Layer 10 of a small transformer language model trained on English Wikipedia (15 layers, counted from 0, width 64).
A neuron adds its activation times its output weights to the MLP's output. To switch it off is to set its activation to zero at one token and run the rest of the model.
A neuron's activation on a vector x is SiLU(gate . x) times (in . x), where the dot is the dot product.

Input weights of the MLP neurons that the questions are about. A number n stands for (n - 500) times 0.0044.
n6 gate: 416 420 602 394 457 450 538 598 726 484 445 405 418 430 590 406 541 518 583 528 560 578 394 256 612 649 328 682 380 536 540 545 530 505 438 132 563 588 282 298 245 539 635 428 481 417 594 501 508 678 699 382 626 510 252 531 715 600 481 545 516 505 417 594
n23 gate: 436 226 399 621 578 287 618 639 724 659 543 270 599 397 442 282 791 609 382 348 589 570 471 591 591 543 356 419 799 552 373 692 708 541 583 100 541 419 755 480 250 520 434 618 218 681 603 573 577 424 468 188 556 738 413 615 647 530 588 420 416 646 519 641
n35 gate: 535 679 494 711 669 551 459 323 294 340 566 422 428 616 405 618 306 512 548 443 489 309 355 498 591 758 531 559 624 570 655 832 197 498 554 475 684 657 518 457 391 533 381 688 675 545 253 554 455 366 374 569 783 804 572 689 519 552 463 509 866 541 501 547
n46 gate: 490 560 627 526 584 608 397 496 528 477 589 392 597 428 526 451 410 520 442 420 507 480 557 401 463 502 598 625 515 464 645 503 481 595 421 296 617 484 453 391 516 542 536 430 529 432 494 414 454 489 507 557 439 447 528 343 495 532 476 440 526 568 543 528
n54 gate: 582 466 472 529 580 482 316 731 547 573 537 447 499 502 504 655 488 443 401 581 370 591 505 453 448 506 517 451 437 563 536 414 640 566 402 465 414 588 553 500 526 607 450 536 645 569 362 374 441 546 534 553 444 367 502 558 604 468 612 435 509 309 706 468
n78 gate: 466 634 310 454 421 417 436 549 403 478 486 528 607 600 574 482 503 605 384 279 437 548 413 445 469 543 541 563 355 714 682 599 313 283 532 434 592 597 476 406 447 383 625 539 619 365 528 704 470 461 361 504 400 520 364 409 414 608 403 521 398 537 266 588
n80 gate: 480 605 592 521 540 380 354 547 559 333 409 548 509 412 614 508 512 428 533 563 456 554 680 457 389 539 608 498 532 575 571 385 482 487 457 638 611 480 608 583 525 632 487 465 381 387 482 434 479 652 504 331 596 457 424 552 646 451 450 648 551 432 654 525
n87 gate: 335 514 535 413 377 570 594 520 495 676 536 522 476 555 471 484 533 359 546 463 493 692 472 614 510 519 645 491 376 527 663 620 483 553 449 321 214 362 578 325 447 474 531 576 484 632 520 737 517 639 451 346 587 561 417 300 514 379 271 567 434 397 543 412
n101 gate: 553 511 478 322 527 560 500 476 369 403 512 422 529 560 292 529 599 470 426 623 590 554 646 604 592 516 562 536 379 688 494 396 560 657 494 465 451 363 518 401 438 784 490 550 462 575 525 465 374 498 556 392 404 610 406 510 448 626 393 600 467 496 440 638
n120 gate: 754 376 585 310 612 552 750 680 449 600 349 608 521 395 668 805 467 438 621 391 715 624 418 432 613 655 411 275 532 567 488 705 571 649 563 185 551 380 424 492 475 457 412 584 365 644 561 370 929 577 127 704 223 300 613 557 609 27 433 613 453 533 514 568
n137 gate: 272 685 576 377 647 576 549 556 660 546 504 514 379 480 471 269 665 584 706 520 404 427 459 468 672 392 486 693 674 659 423 646 577 675 487 517 353 452 569 506 309 447 330 503 560 449 664 771 585 253 530 497 539 577 236 649 553 454 504 421 378 457 513 898
n147 gate: 664 418 457 461 601 437 436 478 616 380 474 655 626 356 486 656 335 416 538 496 482 352 332 463 381 452 467 596 461 421 624 379 455 646 421 511 421 511 556 396 590 495 481 540 419 607 513 425 595 471 595 591 457 529 366 536 470 503 467 514 606 653 542 415
n154 gate: 323 413 484 266 398 475 671 369 459 397 284 346 362 697 508 552 578 634 336 357 650 336 691 559 383 788 444 678 277 556 461 442 518 571 417 497 517 496 363 382 440 716 380 400 548 551 617 513 817 582 365 723 433 486 447 612 706 554 652 558 437 368 433 569
n168 gate: 498 480 502 334 301 749 640 358 490 492 596 271 332 309 630 803 452 461 384 723 545 436 457 374 455 576 605 690 315 489 481 574 739 473 560 641 455 410 414 496 603 599 440 374 739 523 665 530 479 586 684 318 516 283 643 397 675 490 511 589 543 529 387 338
n179 gate: 505 472 304 559 581 784 664 493 342 432 412 532 313 668 271 351 560 654 577 548 829 632 614 502 317 417 413 686 596 488 562 739 355 574 577 638 781 569 575 366 252 520 465 349 673 436 518 690 648 503 508 435 499 510 330 451 746 293 568 305 627 464 396 179
n181 gate: 463 501 353 528 437 589 379 616 489 597 533 526 546 539 559 518 474 598 434 447 445 327 488 577 391 606 561 487 461 418 474 542 389 480 343 640 667 415 442 514 491 462 452 552 416 508 434 371 441 418 562 327 601 464 587 597 493 401 540 437 464 508 607 448
n6 in: 661 338 526 479 494 145 498 604 524 619 447 661 410 476 539 480 586 363 411 506 400 544 317 359 514 724 523 546 514 486 674 659 354 615 338 575 349 446 388 516 378 559 480 618 389 509 579 419 433 637 751 623 462 870 452 382 448 875 355 600 392 303 577 341
n23 in: 600 410 483 429 759 333 590 503 478 590 489 357 694 29 422 430 670 496 525 535 385 497 495 265 448 729 490 507 377 528 284 396 840 743 519 318 560 616 378 542 556 197 410 473 594 441 113 396 544 734 402 656 508 573 434 644 550 419 307 543 782 438 658 439
n35 in: 549 465 282 348 491 646 591 253 659 324 634 456 272 297 582 390 515 441 373 386 401 706 226 319 687 318 489 664 590 601 558 487 411 588 484 413 514 264 425 149 253 482 662 573 681 455 567 409 581 615 486 541 351 453 564 229 428 546 511 270 476 520 573 640
n46 in: 477 497 513 568 396 596 665 604 551 496 580 478 521 507 525 397 498 498 604 486 440 507 460 523 421 535 490 421 604 547 526 495 513 574 563 487 419 500 453 366 533 425 559 515 511 382 317 494 420 570 402 424 413 543 693 526 495 546 515 406 500 524 458 328
n54 in: 466 606 551 556 480 572 539 349 544 762 521 381 458 496 286 577 450 561 513 544 455 505 423 500 324 401 637 583 702 528 620 550 640 441 501 426 435 519 369 589 406 615 298 403 455 419 462 421 428 551 466 604 510 345 493 665 721 359 542 549 540 408 484 488
n78 in: 421 733 366 420 416 513 453 534 433 597 623 306 575 458 682 358 394 623 347 370 271 534 439 377 519 624 708 413 333 483 691 644 487 291 547 521 493 788 419 448 501 503 634 580 671 332 400 632 325 336 379 628 581 499 417 610 693 518 422 487 667 499 330 280
n80 in: 505 524 534 543 339 364 602 537 468 562 482 657 494 523 457 545 532 513 654 626 539 502 412 326 507 455 566 535 54 612 426 453 431 230 666 489 223 463 558 535 484 279 677 344 448 450 598 491 399 511 586 516 429 636 529 418 264 473 406 479 309 638 512 471
n87 in: 428 491 758 499 492 250 516 562 573 569 302 558 561 343 381 558 469 613 125 426 347 150 420 344 490 497 212 572 616 377 554 414 529 471 534 642 568 723 594 562 611 575 429 360 743 535 598 442 570 442 622 578 400 677 383 677 446 615 450 597 244 614 390 645
n101 in: 508 550 474 278 177 600 468 661 605 646 477 445 479 423 477 416 586 544 358 587 514 479 578 706 672 455 618 431 483 604 398 609 608 659 638 528 309 446 488 550 413 406 464 547 627 473 542 465 504 541 476 391 421 442 474 627 522 470 454 703 561 501 638 483
n120 in: 526 603 525 367 558 339 575 341 661 467 713 393 413 582 578 472 391 504 298 331 286 718 639 483 526 430 726 651 610 496 406 719 472 497 550 565 413 460 639 499 295 385 512 732 534 584 425 395 726 604 468 568 539 633 550 424 655 565 579 552 703 453 356 665
n137 in: 441 424 275 486 329 332 623 338 379 370 613 571 444 413 486 546 574 485 327 435 480 569 429 461 503 532 342 430 503 327 674 399 498 352 272 422 458 553 463 466 691 316 412 818 565 360 655 540 376 629 603 398 589 352 379 246 236 605 386 348 558 312 524 483
n147 in: 699 379 697 678 318 310 589 330 399 500 541 678 394 343 639 489 510 543 486 581 330 497 482 379 468 424 499 496 592 496 506 512 413 510 496 361 471 596 594 560 448 259 479 514 457 479 570 522 495 365 362 441 423 428 716 486 554 629 539 452 520 373 606 376
n154 in: 406 495 440 334 267 399 672 263 579 535 351 384 310 567 283 741 365 598 384 467 409 482 570 501 443 549 356 676 306 545 493 447 612 590 291 434 481 466 403 308 585 831 337 174 599 411 475 420 793 754 553 588 386 469 595 696 444 821 652 538 568 170 500 437
n168 in: 564 493 486 472 343 715 546 472 387 718 516 482 265 423 511 627 444 653 401 464 475 457 619 349 331 747 922 517 472 411 681 306 561 499 450 796 541 542 381 616 495 542 676 286 422 351 426 473 497 442 753 580 366 573 526 610 418 536 296 538 295 606 614 412
n179 in: 626 442 362 307 381 470 418 443 621 490 409 663 347 432 382 281 453 542 656 335 108 691 634 498 459 642 582 677 484 506 745 716 757 446 664 210 421 774 634 612 556 611 453 415 696 416 309 455 765 236 759 477 536 537 514 679 283 389 597 605 356 642 752 431
n181 in: 474 555 598 580 716 426 452 324 379 525 486 418 533 511 436 295 399 600 487 488 420 555 340 491 519 608 562 432 546 340 361 539 520 256 609 492 344 580 529 457 591 542 678 426 567 658 489 518 421 446 604 498 499 313 709 423 560 569 297 354 537 612 499 617

Output weights of the MLP neurons that the questions are about. A number n stands for (n - 500) times 0.0022.
n6: 709 394 356 285 546 565 469 443 665 677 433 650 273 624 384 248 529 491 450 360 340 408 404 457 397 546 679 340 392 567 640 350 482 802 413 634 310 393 505 636 661 366 451 536 380 720 729 186 543 502 540 543 545 441 558 655 237 671 400 521 507 613 650 486
n23: 463 526 337 558 518 708 631 162 472 865 543 364 697 664 458 337 506 614 565 510 886 616 699 568 129 450 92 373 613 345 407 297 840 887 620 445 759 811 478 623 493 544 450 516 489 394 523 310 412 962 577 566 462 392 429 426 495 175 640 702 176 498 397 547
n35: 380 641 498 763 577 353 716 428 649 329 476 482 534 331 517 584 348 793 503 190 436 421 87 458 580 740 630 566 304 434 666 508 220 359 216 182 588 456 438 748 424 536 243 218 377 495 575 574 543 525 367 427 422 641 550 675 614 542 432 281 543 377 293 624
n46: 446 472 449 339 607 497 390 467 397 508 444 363 508 535 410 697 495 579 408 522 615 415 579 537 597 534 541 576 516 455 782 555 498 512 450 513 585 445 551 518 378 723 410 540 611 655 624 576 441 506 600 545 571 499 425 559 628 479 541 606 513 386 495 657
n54: 519 627 619 530 435 586 516 423 503 641 514 538 468 423 524 399 492 404 585 495 520 357 565 500 569 507 406 454 329 506 403 533 560 537 585 337 521 566 467 515 605 395 735 434 434 631 492 583 528 511 423 387 453 556 516 468 543 559 597 531 455 587 362 520
n78: 427 485 485 559 507 553 589 929 371 607 508 633 625 491 704 627 462 556 333 304 387 409 310 590 706 603 490 661 508 469 338 481 822 671 430 425 605 441 574 402 293 823 422 573 447 510 452 285 454 590 244 385 529 470 567 320 615 580 478 439 545 705 495 466
n80: 554 565 434 543 620 413 409 576 475 316 445 498 437 462 542 606 431 551 441 552 489 565 704 607 350 522 518 672 598 483 607 466 545 716 413 632 541 502 459 476 502 631 364 451 509 449 496 485 494 599 561 504 480 426 452 608 529 490 537 522 499 512 570 544
n87: 454 676 704 408 572 530 575 540 323 623 435 455 555 306 454 609 648 344 340 489 532 350 363 387 573 526 446 258 744 434 440 402 430 366 417 430 500 476 618 525 601 453 467 499 712 649 433 717 622 537 485 619 636 665 377 542 562 371 359 816 450 287 535 546
n101: 450 483 588 433 569 461 535 539 554 264 519 387 450 687 404 500 441 456 307 438 638 474 716 458 484 499 620 610 412 640 575 308 614 531 386 544 464 378 492 538 545 580 376 397 441 503 399 372 491 445 487 585 435 504 535 537 516 549 466 348 453 407 459 669
n120: 322 542 631 705 443 424 637 855 520 473 643 630 473 419 690 655 414 644 388 353 849 943 447 684 411 634 505 472 740 618 558 537 456 464 465 18 543 562 425 442 448 668 492 697 544 309 522 284 618 457 461 437 502 584 429 438 749 478 368 517 603 487 401 598
n137: 435 445 524 343 373 496 485 735 615 738 539 375 499 237 293 536 412 493 656 414 372 696 494 329 277 666 745 520 626 877 315 624 266 301 593 500 340 534 361 460 784 536 468 603 422 520 445 760 502 420 385 590 460 545 597 620 351 573 419 563 581 549 558 520
n147: 472 609 280 528 657 502 387 586 604 410 474 550 561 543 440 540 379 583 462 415 568 528 427 539 312 628 541 567 386 436 647 402 495 639 409 590 510 443 438 412 523 608 326 470 482 426 474 376 495 577 643 655 457 584 349 623 381 429 392 415 523 545 508 595
n154: 577 544 668 536 387 469 549 386 652 344 650 573 431 557 564 494 539 714 532 548 658 369 638 620 654 539 534 665 356 575 697 476 745 838 438 467 403 472 528 341 636 435 314 412 598 526 501 450 518 606 548 543 498 497 564 606 477 593 562 584 365 559 440 552
n168: 591 606 595 417 538 410 464 526 629 352 600 573 267 533 336 317 654 343 398 559 523 563 898 402 437 905 580 351 183 546 777 294 275 664 310 583 586 482 379 551 450 547 672 367 728 696 736 449 302 667 508 660 562 536 626 563 340 500 603 404 462 557 466 503
n179: 557 471 449 439 533 551 206 431 408 601 301 517 435 735 713 519 555 467 546 499 591 264 761 476 613 129 330 372 479 475 351 468 592 490 449 796 104 299 809 450 619 395 437 851 265 646 656 572 372 676 472 604 318 336 386 463 648 746 568 540 153 386 738 653
n181: 449 411 302 517 495 439 331 624 512 365 475 558 526 578 514 562 499 561 377 403 532 459 536 537 466 568 531 698 562 400 527 535 590 546 328 590 640 389 577 484 467 578 296 528 510 399 474 489 317 523 533 532 481 614 478 515 353 394 511 462 475 461 606 541

Each question names a token from some text and the token that comes next. It shows the vector x that enters the MLP there. A number n stands for (n - 500) times 0.0046.

Then comes g, the gradient of the next token's log-probability with respect to the MLP's output, scaled to length 1. A neuron's effect is roughly proportional to its activation times (output weights . g). A number n stands for (n - 500) times 0.00098.

" of", then " several"
x: 547 655 558 551 524 455 425 507 569 370 570 527 394 524 400 552 417 465 439 485 431 441 565 422 361 420 522 503 365 605 502 463 531 811 487 505 486 558 581 485 686 409 318 465 494 532 476 387 382 505 394 465 401 378 673 591 664 451 605 497 449 491 469 455
g: 377 373 444 562 579 353 541 389 438 526 676 591 680 526 407 388 539 533 574 627 267 539 607 545 174 624 451 395 388 528 519 580 518 478 358 354 742 746 364 241 626 368 404 454 222 603 410 317 527 554 271 516 578 521 350 377 371 509 456 410 626 584 544 700
Which neuron, switched off, lowers the next token's probability most? n147

" |", then " 26"
x: 474 724 619 492 546 565 516 587 626 255 490 511 483 547 568 354 428 367 494 456 482 501 785 517 440 429 518 459 530 608 473 416 490 751 511 542 566 486 467 481 501 431 376 426 570 422 555 329 583 512 527 477 452 400 485 405 457 469 507 595 477 652 523 522
g: 380 664 501 353 546 508 681 474 433 399 361 543 546 244 489 401 596 759 485 572 498 682 399 473 599 510 537 631 377 669 653 625 397 412 453 318 517 641 508 312 569 694 275 514 724 508 476 622 481 712 421 469 554 713 472 703 460 272 742 697 580 394 495 608
Which neuron, switched off, raises the next token's probability most? n137

" Sing", then "les"
x: 515 459 496 724 505 526 507 544 556 604 547 524 497 643 292 488 407 438 615 533 408 681 494 531 598 351 674 457 346 493 590 542 647 736 509 405 419 457 490 424 548 365 563 432 454 453 563 376 391 524 364 567 485 433 496 511 463 524 521 244 436 490 562 399
g: 774 466 393 462 541 746 561 624 470 540 499 554 484 452 626 504 450 567 652 511 736 684 355 666 692 552 281 791 520 314 559 504 582 471 514 452 621 395 410 728 236 531 627 621 678 576 453 339 716 560 419 408 421 559 595 501 801 476 421 421 493 512 600 408
Which neuron, switched off, lowers the next token's probability most? n87

" 24", then "–"
x: 472 602 573 552 398 481 377 651 599 428 571 633 535 446 568 428 499 543 353 584 344 485 751 494 443 467 445 374 451 535 507 447 448 648 548 557 455 514 371 369 479 335 153 547 455 302 420 358 354 460 376 437 512 496 591 613 431 548 545 457 402 593 504 468
g: 663 383 434 623 447 370 369 613 683 592 432 749 388 435 520 293 445 682 457 433 380 440 427 512 675 484 671 554 559 651 347 854 471 617 309 600 339 420 274 619 587 547 510 415 471 451 460 372 478 551 435 306 685 647 487 438 436 619 292 704 676 364 579 489
Which neuron, switched off, lowers the next token's probability most? n23

" the", then " colle"
x: 485 624 548 505 442 475 565 548 528 482 509 494 347 575 397 518 377 537 443 493 506 425 711 582 443 566 519 622 436 514 571 461 574 899 505 494 477 431 458 372 474 555 341 450 507 503 461 349 404 509 514 569 470 483 544 551 389 503 515 497 364 478 450 476
g: 662 347 453 600 655 693 535 550 431 546 701 304 508 486 580 397 512 824 389 681 171 534 502 753 358 518 486 427 354 352 575 611 608 484 262 487 670 655 498 414 448 498 458 381 412 539 299 341 624 663 306 471 543 468 574 258 525 457 497 416 523 643 527 514
Which neuron, switched off, lowers the next token's probability most? n154

" work", then "ers"
x: 484 620 460 475 466 527 426 512 632 497 513 322 511 530 465 520 455 383 546 407 312 499 574 566 414 426 527 450 362 580 597 485 530 779 483 590 541 500 408 378 557 376 450 592 328 576 625 375 350 609 367 424 489 463 496 598 481 469 590 406 390 613 509 476
g: 275 430 224 550 519 547 359 407 230 599 380 641 167 642 381 508 772 496 590 492 560 460 570 714 527 419 383 497 577 640 548 671 596 458 735 399 389 423 531 485 595 527 523 567 413 400 338 371 436 462 416 523 546 325 208 373 520 575 526 582 501 742 436 548
Which neuron, switched off, lowers the next token's probability most? n87

" 1", then " (1"
x: 613 605 669 477 548 479 163 413 602 381 575 673 600 411 525 327 518 447 472 559 530 439 727 503 488 559 483 500 474 471 559 578 488 628 505 582 594 550 406 372 547 570 419 461 458 323 532 444 432 527 285 517 442 421 474 343 420 608 499 528 525 491 512 548
g: 498 532 359 519 414 637 610 284 521 521 604 417 493 596 457 633 355 241 574 251 630 770 690 656 482 271 501 515 483 565 288 384 630 638 411 676 615 575 544 367 527 266 525 608 469 465 526 529 367 699 527 586 335 330 409 338 430 498 574 241 290 529 535 510
Which two neurons, each switched off alone, lower its probability most, in order? n46, n179

"ed", then " in"
x: 509 567 528 532 482 496 526 435 562 255 544 495 452 626 461 372 485 405 490 531 456 532 582 436 361 459 545 474 420 635 468 483 542 771 606 523 553 572 403 344 606 451 412 507 497 660 549 413 460 643 461 389 452 384 579 495 639 618 551 294 475 637 402 478
g: 450 415 839 562 518 440 480 304 542 535 480 357 512 149 555 529 263 662 509 556 416 453 432 477 334 448 612 520 676 512 548 471 433 571 453 572 338 621 505 401 532 453 183 657 467 624 550 418 505 550 281 485 504 529 288 412 422 635 515 390 284 362 173 418
Which neuron, switched off, raises the next token's probability most? n179

" 197", then "3."
x: 479 594 525 360 597 539 410 569 561 443 555 546 519 586 519 424 435 355 422 505 411 435 525 491 407 388 561 706 323 527 633 422 342 709 468 460 468 529 357 344 570 452 349 446 480 530 544 352 504 528 402 491 627 589 474 504 337 611 592 403 448 671 522 367
g: 569 411 653 551 386 584 363 386 295 502 574 306 554 664 750 559 610 398 682 588 548 386 514 476 593 444 716 464 463 559 564 743 581 364 595 336 541 472 356 437 456 630 247 522 389 525 402 611 710 428 511 416 302 396 279 561 530 378 537 130 687 521 410 512
Which neuron, switched off, lowers the next token's probability most? n147

"les", then " ch"
x: 678 493 595 734 478 422 621 469 643 468 513 504 555 751 310 399 465 464 552 547 383 630 466 489 555 463 540 505 531 505 450 582 542 648 634 523 400 494 456 367 646 402 617 416 465 506 523 545 371 572 383 509 327 441 541 407 467 545 436 225 395 472 466 414
g: 664 587 593 374 483 589 659 137 576 558 499 320 578 577 583 625 430 514 306 598 434 687 472 604 527 472 422 560 558 569 607 654 404 547 554 482 644 550 452 255 222 344 296 389 466 685 474 663 401 686 543 412 665 470 736 302 570 488 605 532 390 734 447 458
Which neuron, switched off, lowers the next token's probability most? n179

"\n", then "\n"
x: 466 612 575 403 476 512 510 490 596 426 534 441 406 595 381 567 548 600 364 392 607 456 748 573 504 549 507 679 380 616 675 391 615 726 395 578 461 368 449 393 529 564 232 427 535 500 547 333 499 590 474 491 385 457 540 620 451 599 527 506 407 478 493 502
g: 815 600 432 556 518 385 512 231 512 422 603 625 481 592 706 582 596 349 411 517 575 523 489 504 480 480 515 486 470 758 300 498 531 611 464 394 455 455 618 566 309 406 602 669 408 590 826 511 624 575 198 748 423 506 539 592 441 354 597 282 605 652 646 399
Which two neurons, each switched off alone, lower its probability most, in order? n154, n168

" |", then " 25"
x: 474 724 633 489 543 548 516 572 614 251 487 498 482 560 570 338 435 377 484 463 476 501 768 519 437 425 518 480 522 626 465 416 499 758 503 527 557 481 471 489 494 438 398 427 570 436 562 328 583 522 532 466 448 408 492 391 458 479 514 591 478 652 503 529
g: 302 609 542 321 500 387 645 445 452 336 516 536 599 219 372 492 561 708 486 509 447 774 521 590 534 429 429 552 344 600 545 551 400 481 355 268 566 606 517 200 690 560 261 591 544 454 411 671 417 722 400 616 578 662 468 645 503 400 673 758 512 490 543 628
Which neuron, switched off, raises the next token's probability most? n137

" h", then "or"
x: 584 583 588 493 451 555 579 555 625 389 467 583 508 585 432 452 338 454 327 544 466 466 484 638 336 520 668 407 378 524 680 519 415 721 481 504 463 484 367 425 526 468 416 480 366 292 486 383 306 466 484 480 659 543 527 466 510 503 451 492 448 663 530 449
g: 361 452 640 443 498 719 470 476 522 434 275 489 407 419 438 513 331 400 802 435 406 595 803 462 468 630 529 313 500 773 598 577 557 688 533 335 270 670 675 467 720 455 665 661 519 536 236 519 492 517 491 589 424 490 315 539 389 590 502 451 440 400 389 671
Which two neurons, each switched off alone, lower its probability most, in order? n181, n35

"|", then " W"
x: 405 716 635 475 436 563 375 591 664 491 524 546 452 557 411 433 598 463 517 569 453 443 545 454 454 511 543 594 356 554 526 534 599 677 559 521 575 452 433 415 427 280 340 511 511 389 466 419 403 510 433 331 353 401 648 557 483 536 552 522 333 569 570 472
g: 541 470 349 455 392 367 500 451 683 479 609 425 204 605 430 526 449 358 356 671 337 378 550 507 649 299 432 499 613 380 419 408 543 606 463 406 473 226 709 510 423 518 888 392 157 507 440 289 604 396 467 586 569 530 598 467 479 675 460 393 422 538 642 433
Which neuron, switched off, lowers the next token's probability most? n137

" Loc", then "ation"
x: 399 537 658 499 487 498 360 537 562 288 505 528 527 557 419 366 619 466 411 380 495 514 437 622 362 521 560 579 417 598 495 539 402 682 622 421 497 521 403 483 634 488 498 534 404 366 629 357 367 640 337 407 470 328 533 529 474 528 504 453 334 524 359 484
g: 226 439 456 536 388 616 407 441 713 471 429 295 482 493 385 446 593 489 551 350 662 560 711 579 600 183 494 486 473 456 603 462 391 558 464 544 349 528 321 612 921 525 830 632 544 495 391 586 542 518 685 396 325 559 506 533 524 609 501 378 419 407 669 424
Which two neurons, each switched off alone, lower its probability most, in order? n78, n179

"P", then ","
x: 421 565 498 483 415 579 429 541 591 537 518 509 566 593 609 623 434 572 546 391 343 575 719 486 363 302 474 468 351 432 444 453 574 698 402 573 369 418 415 498 456 180 449 487 344 400 445 398 436 557 452 532 385 566 541 424 355 450 588 488 489 601 520 446
g: 768 526 641 357 529 438 511 464 471 669 823 349 541 601 594 508 552 228 467 342 190 539 481 509 402 359 538 634 439 504 265 418 252 593 495 558 541 709 552 406 361 542 408 631 454 485 586 597 491 596 359 583 403 353 403 492 446 457 275 366 436 733 649 552
Which neuron, switched off, lowers the next token's probability most? n181

" of", then " part"
x: 463 605 551 419 460 515 570 491 502 392 520 474 376 598 417 582 432 544 386 466 596 425 716 594 467 536 477 719 354 601 630 470 581 829 425 520 490 414 475 413 598 567 261 427 503 553 486 385 489 511 469 497 420 426 552 670 465 574 524 474 447 488 463 505
g: 565 544 457 492 414 631 581 619 566 644 390 367 324 489 660 363 584 635 354 597 601 389 503 653 196 656 443 521 568 285 574 479 629 516 516 631 706 505 448 408 511 551 810 685 616 498 600 443 313 501 572 361 462 389 254 393 637 569 521 581 398 433 178 312
Which neuron, switched off, lowers the next token's probability most? n168

" Jan", then "k"
x: 518 521 487 748 585 506 436 470 557 496 503 480 481 625 326 546 428 413 660 385 171 570 732 521 517 508 448 421 417 456 443 341 523 591 449 497 454 644 499 330 551 541 439 410 459 335 437 387 380 622 503 517 378 413 456 550 646 632 506 421 450 525 575 358
g: 310 530 449 259 594 757 536 668 533 533 528 537 518 459 357 298 372 680 378 527 539 595 523 445 518 643 311 374 606 393 345 565 422 545 287 288 558 513 603 517 625 651 770 595 547 417 484 493 600 374 419 563 574 478 682 837 629 521 487 211 580 498 368 619
Which neuron, switched off, lowers the next token's probability most? n54

" ex", then "er"
x: 472 613 581 514 336 423 617 555 681 542 511 499 436 557 534 410 370 531 365 479 313 444 467 589 367 464 606 588 379 530 656 589 564 730 463 605 610 543 368 462 628 440 412 557 408 400 499 419 327 409 597 470 565 424 506 525 504 495 625 357 482 612 399 519
g: 332 426 219 486 333 607 590 383 489 544 450 621 336 692 557 473 701 372 631 497 638 437 452 429 224 489 494 598 465 634 904 466 577 518 686 239 446 442 427 527 525 427 553 523 559 355 400 363 536 592 482 603 530 295 320 343 413 494 284 382 492 585 645 575
Which neuron, switched off, lowers the next token's probability most? n23

"ion", then "-"
x: 574 479 462 521 490 489 458 415 438 373 552 460 493 643 501 449 584 578 629 378 413 570 595 359 432 358 563 613 282 616 418 410 456 737 437 450 491 479 423 509 585 443 425 521 481 612 444 429 473 624 534 469 355 589 528 382 455 676 449 330 410 655 377 439
g: 458 603 612 397 359 558 544 705 520 519 583 437 544 379 323 337 412 359 689 510 497 496 723 700 563 540 758 452 269 411 586 530 642 472 551 506 348 291 684 519 572 391 455 600 404 415 350 249 223 397 408 450 709 436 557 579 520 828 360 560 558 534 416 547
Which neuron, switched off, raises the next token's probability most? n101

" |", then " 23"
x: 475 727 618 497 551 569 503 573 626 256 490 512 491 539 573 355 434 372 493 441 465 497 803 519 442 440 520 456 540 620 471 400 491 746 506 536 569 484 465 484 489 446 388 433 557 432 547 323 578 501 534 456 450 400 488 400 461 482 513 600 482 638 513 527
g: 485 473 561 493 508 542 549 472 486 434 634 599 688 358 455 412 562 491 365 436 175 608 626 670 309 276 542 581 434 386 567 610 493 520 237 349 564 603 534 300 585 377 504 594 475 397 334 391 401 732 153 583 478 634 483 406 424 612 314 210 647 582 556 501
Which neuron, switched off, lowers the next token's probability most? n78

" c", then "ouncil"
x: 536 544 625 586 545 495 515 662 716 477 503 506 412 604 402 478 378 449 497 516 509 501 520 483 387 488 552 501 354 513 704 529 419 780 496 467 360 424 413 458 431 393 460 595 439 373 536 273 449 571 458 547 637 530 520 557 442 544 551 521 412 629 405 513
g: 306 613 459 682 573 271 386 531 610 528 301 282 339 571 514 603 466 701 476 492 612 577 509 407 436 412 205 404 470 418 523 320 479 387 473 196 655 607 357 382 648 573 411 453 457 514 636 751 686 573 381 632 594 540 292 530 426 652 601 558 448 430 367 317
Which neuron, switched off, raises the next token's probability most? n6

" |", then " T"
x: 416 604 577 574 715 522 657 688 599 446 549 530 478 594 430 412 439 615 562 455 483 546 532 589 435 441 500 562 488 541 429 528 556 684 634 451 433 300 482 430 423 344 458 521 483 397 611 363 492 515 459 338 449 540 733 409 316 511 520 377 409 515 433 481
g: 391 469 455 334 468 224 433 384 774 350 650 391 565 513 536 621 293 538 680 374 318 595 402 428 590 468 597 493 623 479 634 792 259 322 625 378 370 414 546 700 523 700 321 632 452 649 443 516 386 506 565 459 382 480 522 506 459 427 228 362 454 581 496 367
Which neuron, switched off, lowers the next token's probability most? n23

"im", then " K"
x: 549 566 438 533 371 591 644 626 622 570 500 613 525 535 406 517 575 594 478 462 410 522 528 452 399 546 476 338 455 427 472 590 535 754 428 592 383 577 488 419 442 368 455 396 344 294 428 492 303 447 431 497 398 494 509 469 372 501 415 288 504 622 597 426
g: 500 593 190 566 581 470 404 723 576 280 605 460 525 544 560 550 539 513 740 605 715 334 486 604 671 321 273 667 602 589 471 416 781 646 462 463 458 663 414 360 437 479 375 577 565 565 608 559 561 295 604 456 343 366 509 637 509 538 396 710 406 495 766 562
Which neuron, switched off, raises the next token's probability most? n181

"t", then "ary"
x: 533 472 546 562 693 554 511 455 473 290 612 504 503 505 386 385 394 381 548 164 526 555 612 448 478 423 615 462 419 523 518 418 430 646 490 367 536 527 390 388 478 625 513 465 487 553 482 345 451 614 470 459 437 539 451 435 649 622 351 348 393 682 371 496
g: 344 484 613 373 571 403 615 281 444 501 568 534 298 472 535 626 579 654 295 652 715 469 457 613 461 281 451 262 669 493 381 712 566 533 426 350 461 500 503 301 257 495 387 348 592 428 437 793 465 457 752 496 531 584 546 687 429 359 502 686 332 612 544 426
Which neuron, switched off, lowers the next token's probability most? n101

" J", then "A"
x: 520 589 464 477 458 585 532 641 579 422 422 547 432 439 495 332 386 394 527 418 436 494 573 656 384 583 460 332 434 550 531 427 481 711 478 493 522 461 355 440 583 364 289 462 294 238 504 434 392 554 479 578 516 508 432 568 390 519 489 500 443 675 556 444
g: 392 482 676 398 613 452 376 406 651 298 553 718 588 590 739 323 385 695 460 683 691 498 560 306 512 333 510 482 565 588 285 402 571 481 461 596 401 446 329 444 456 311 421 207 544 393 451 291 455 479 463 540 573 546 494 513 368 540 572 655 340 140 460 544
Which neuron, switched off, raises the next token's probability most? n181

"\n", then "|"
x: 487 636 569 456 482 520 540 496 526 390 540 433 415 610 398 536 537 609 392 427 659 449 765 638 511 537 543 705 402 590 672 398 642 733 403 527 480 371 427 417 591 555 293 484 566 540 494 386 511 529 438 494 368 477 530 687 421 578 532 430 449 469 495 504
g: 508 641 449 755 564 516 619 546 570 310 535 587 555 809 494 494 721 620 512 635 481 607 331 649 523 526 214 556 449 476 654 629 517 378 348 485 764 519 371 443 691 331 595 648 620 354 392 531 477 715 495 251 468 397 486 350 698 380 484 515 418 514 677 451
Which neuron, switched off, lowers the next token's probability most? n154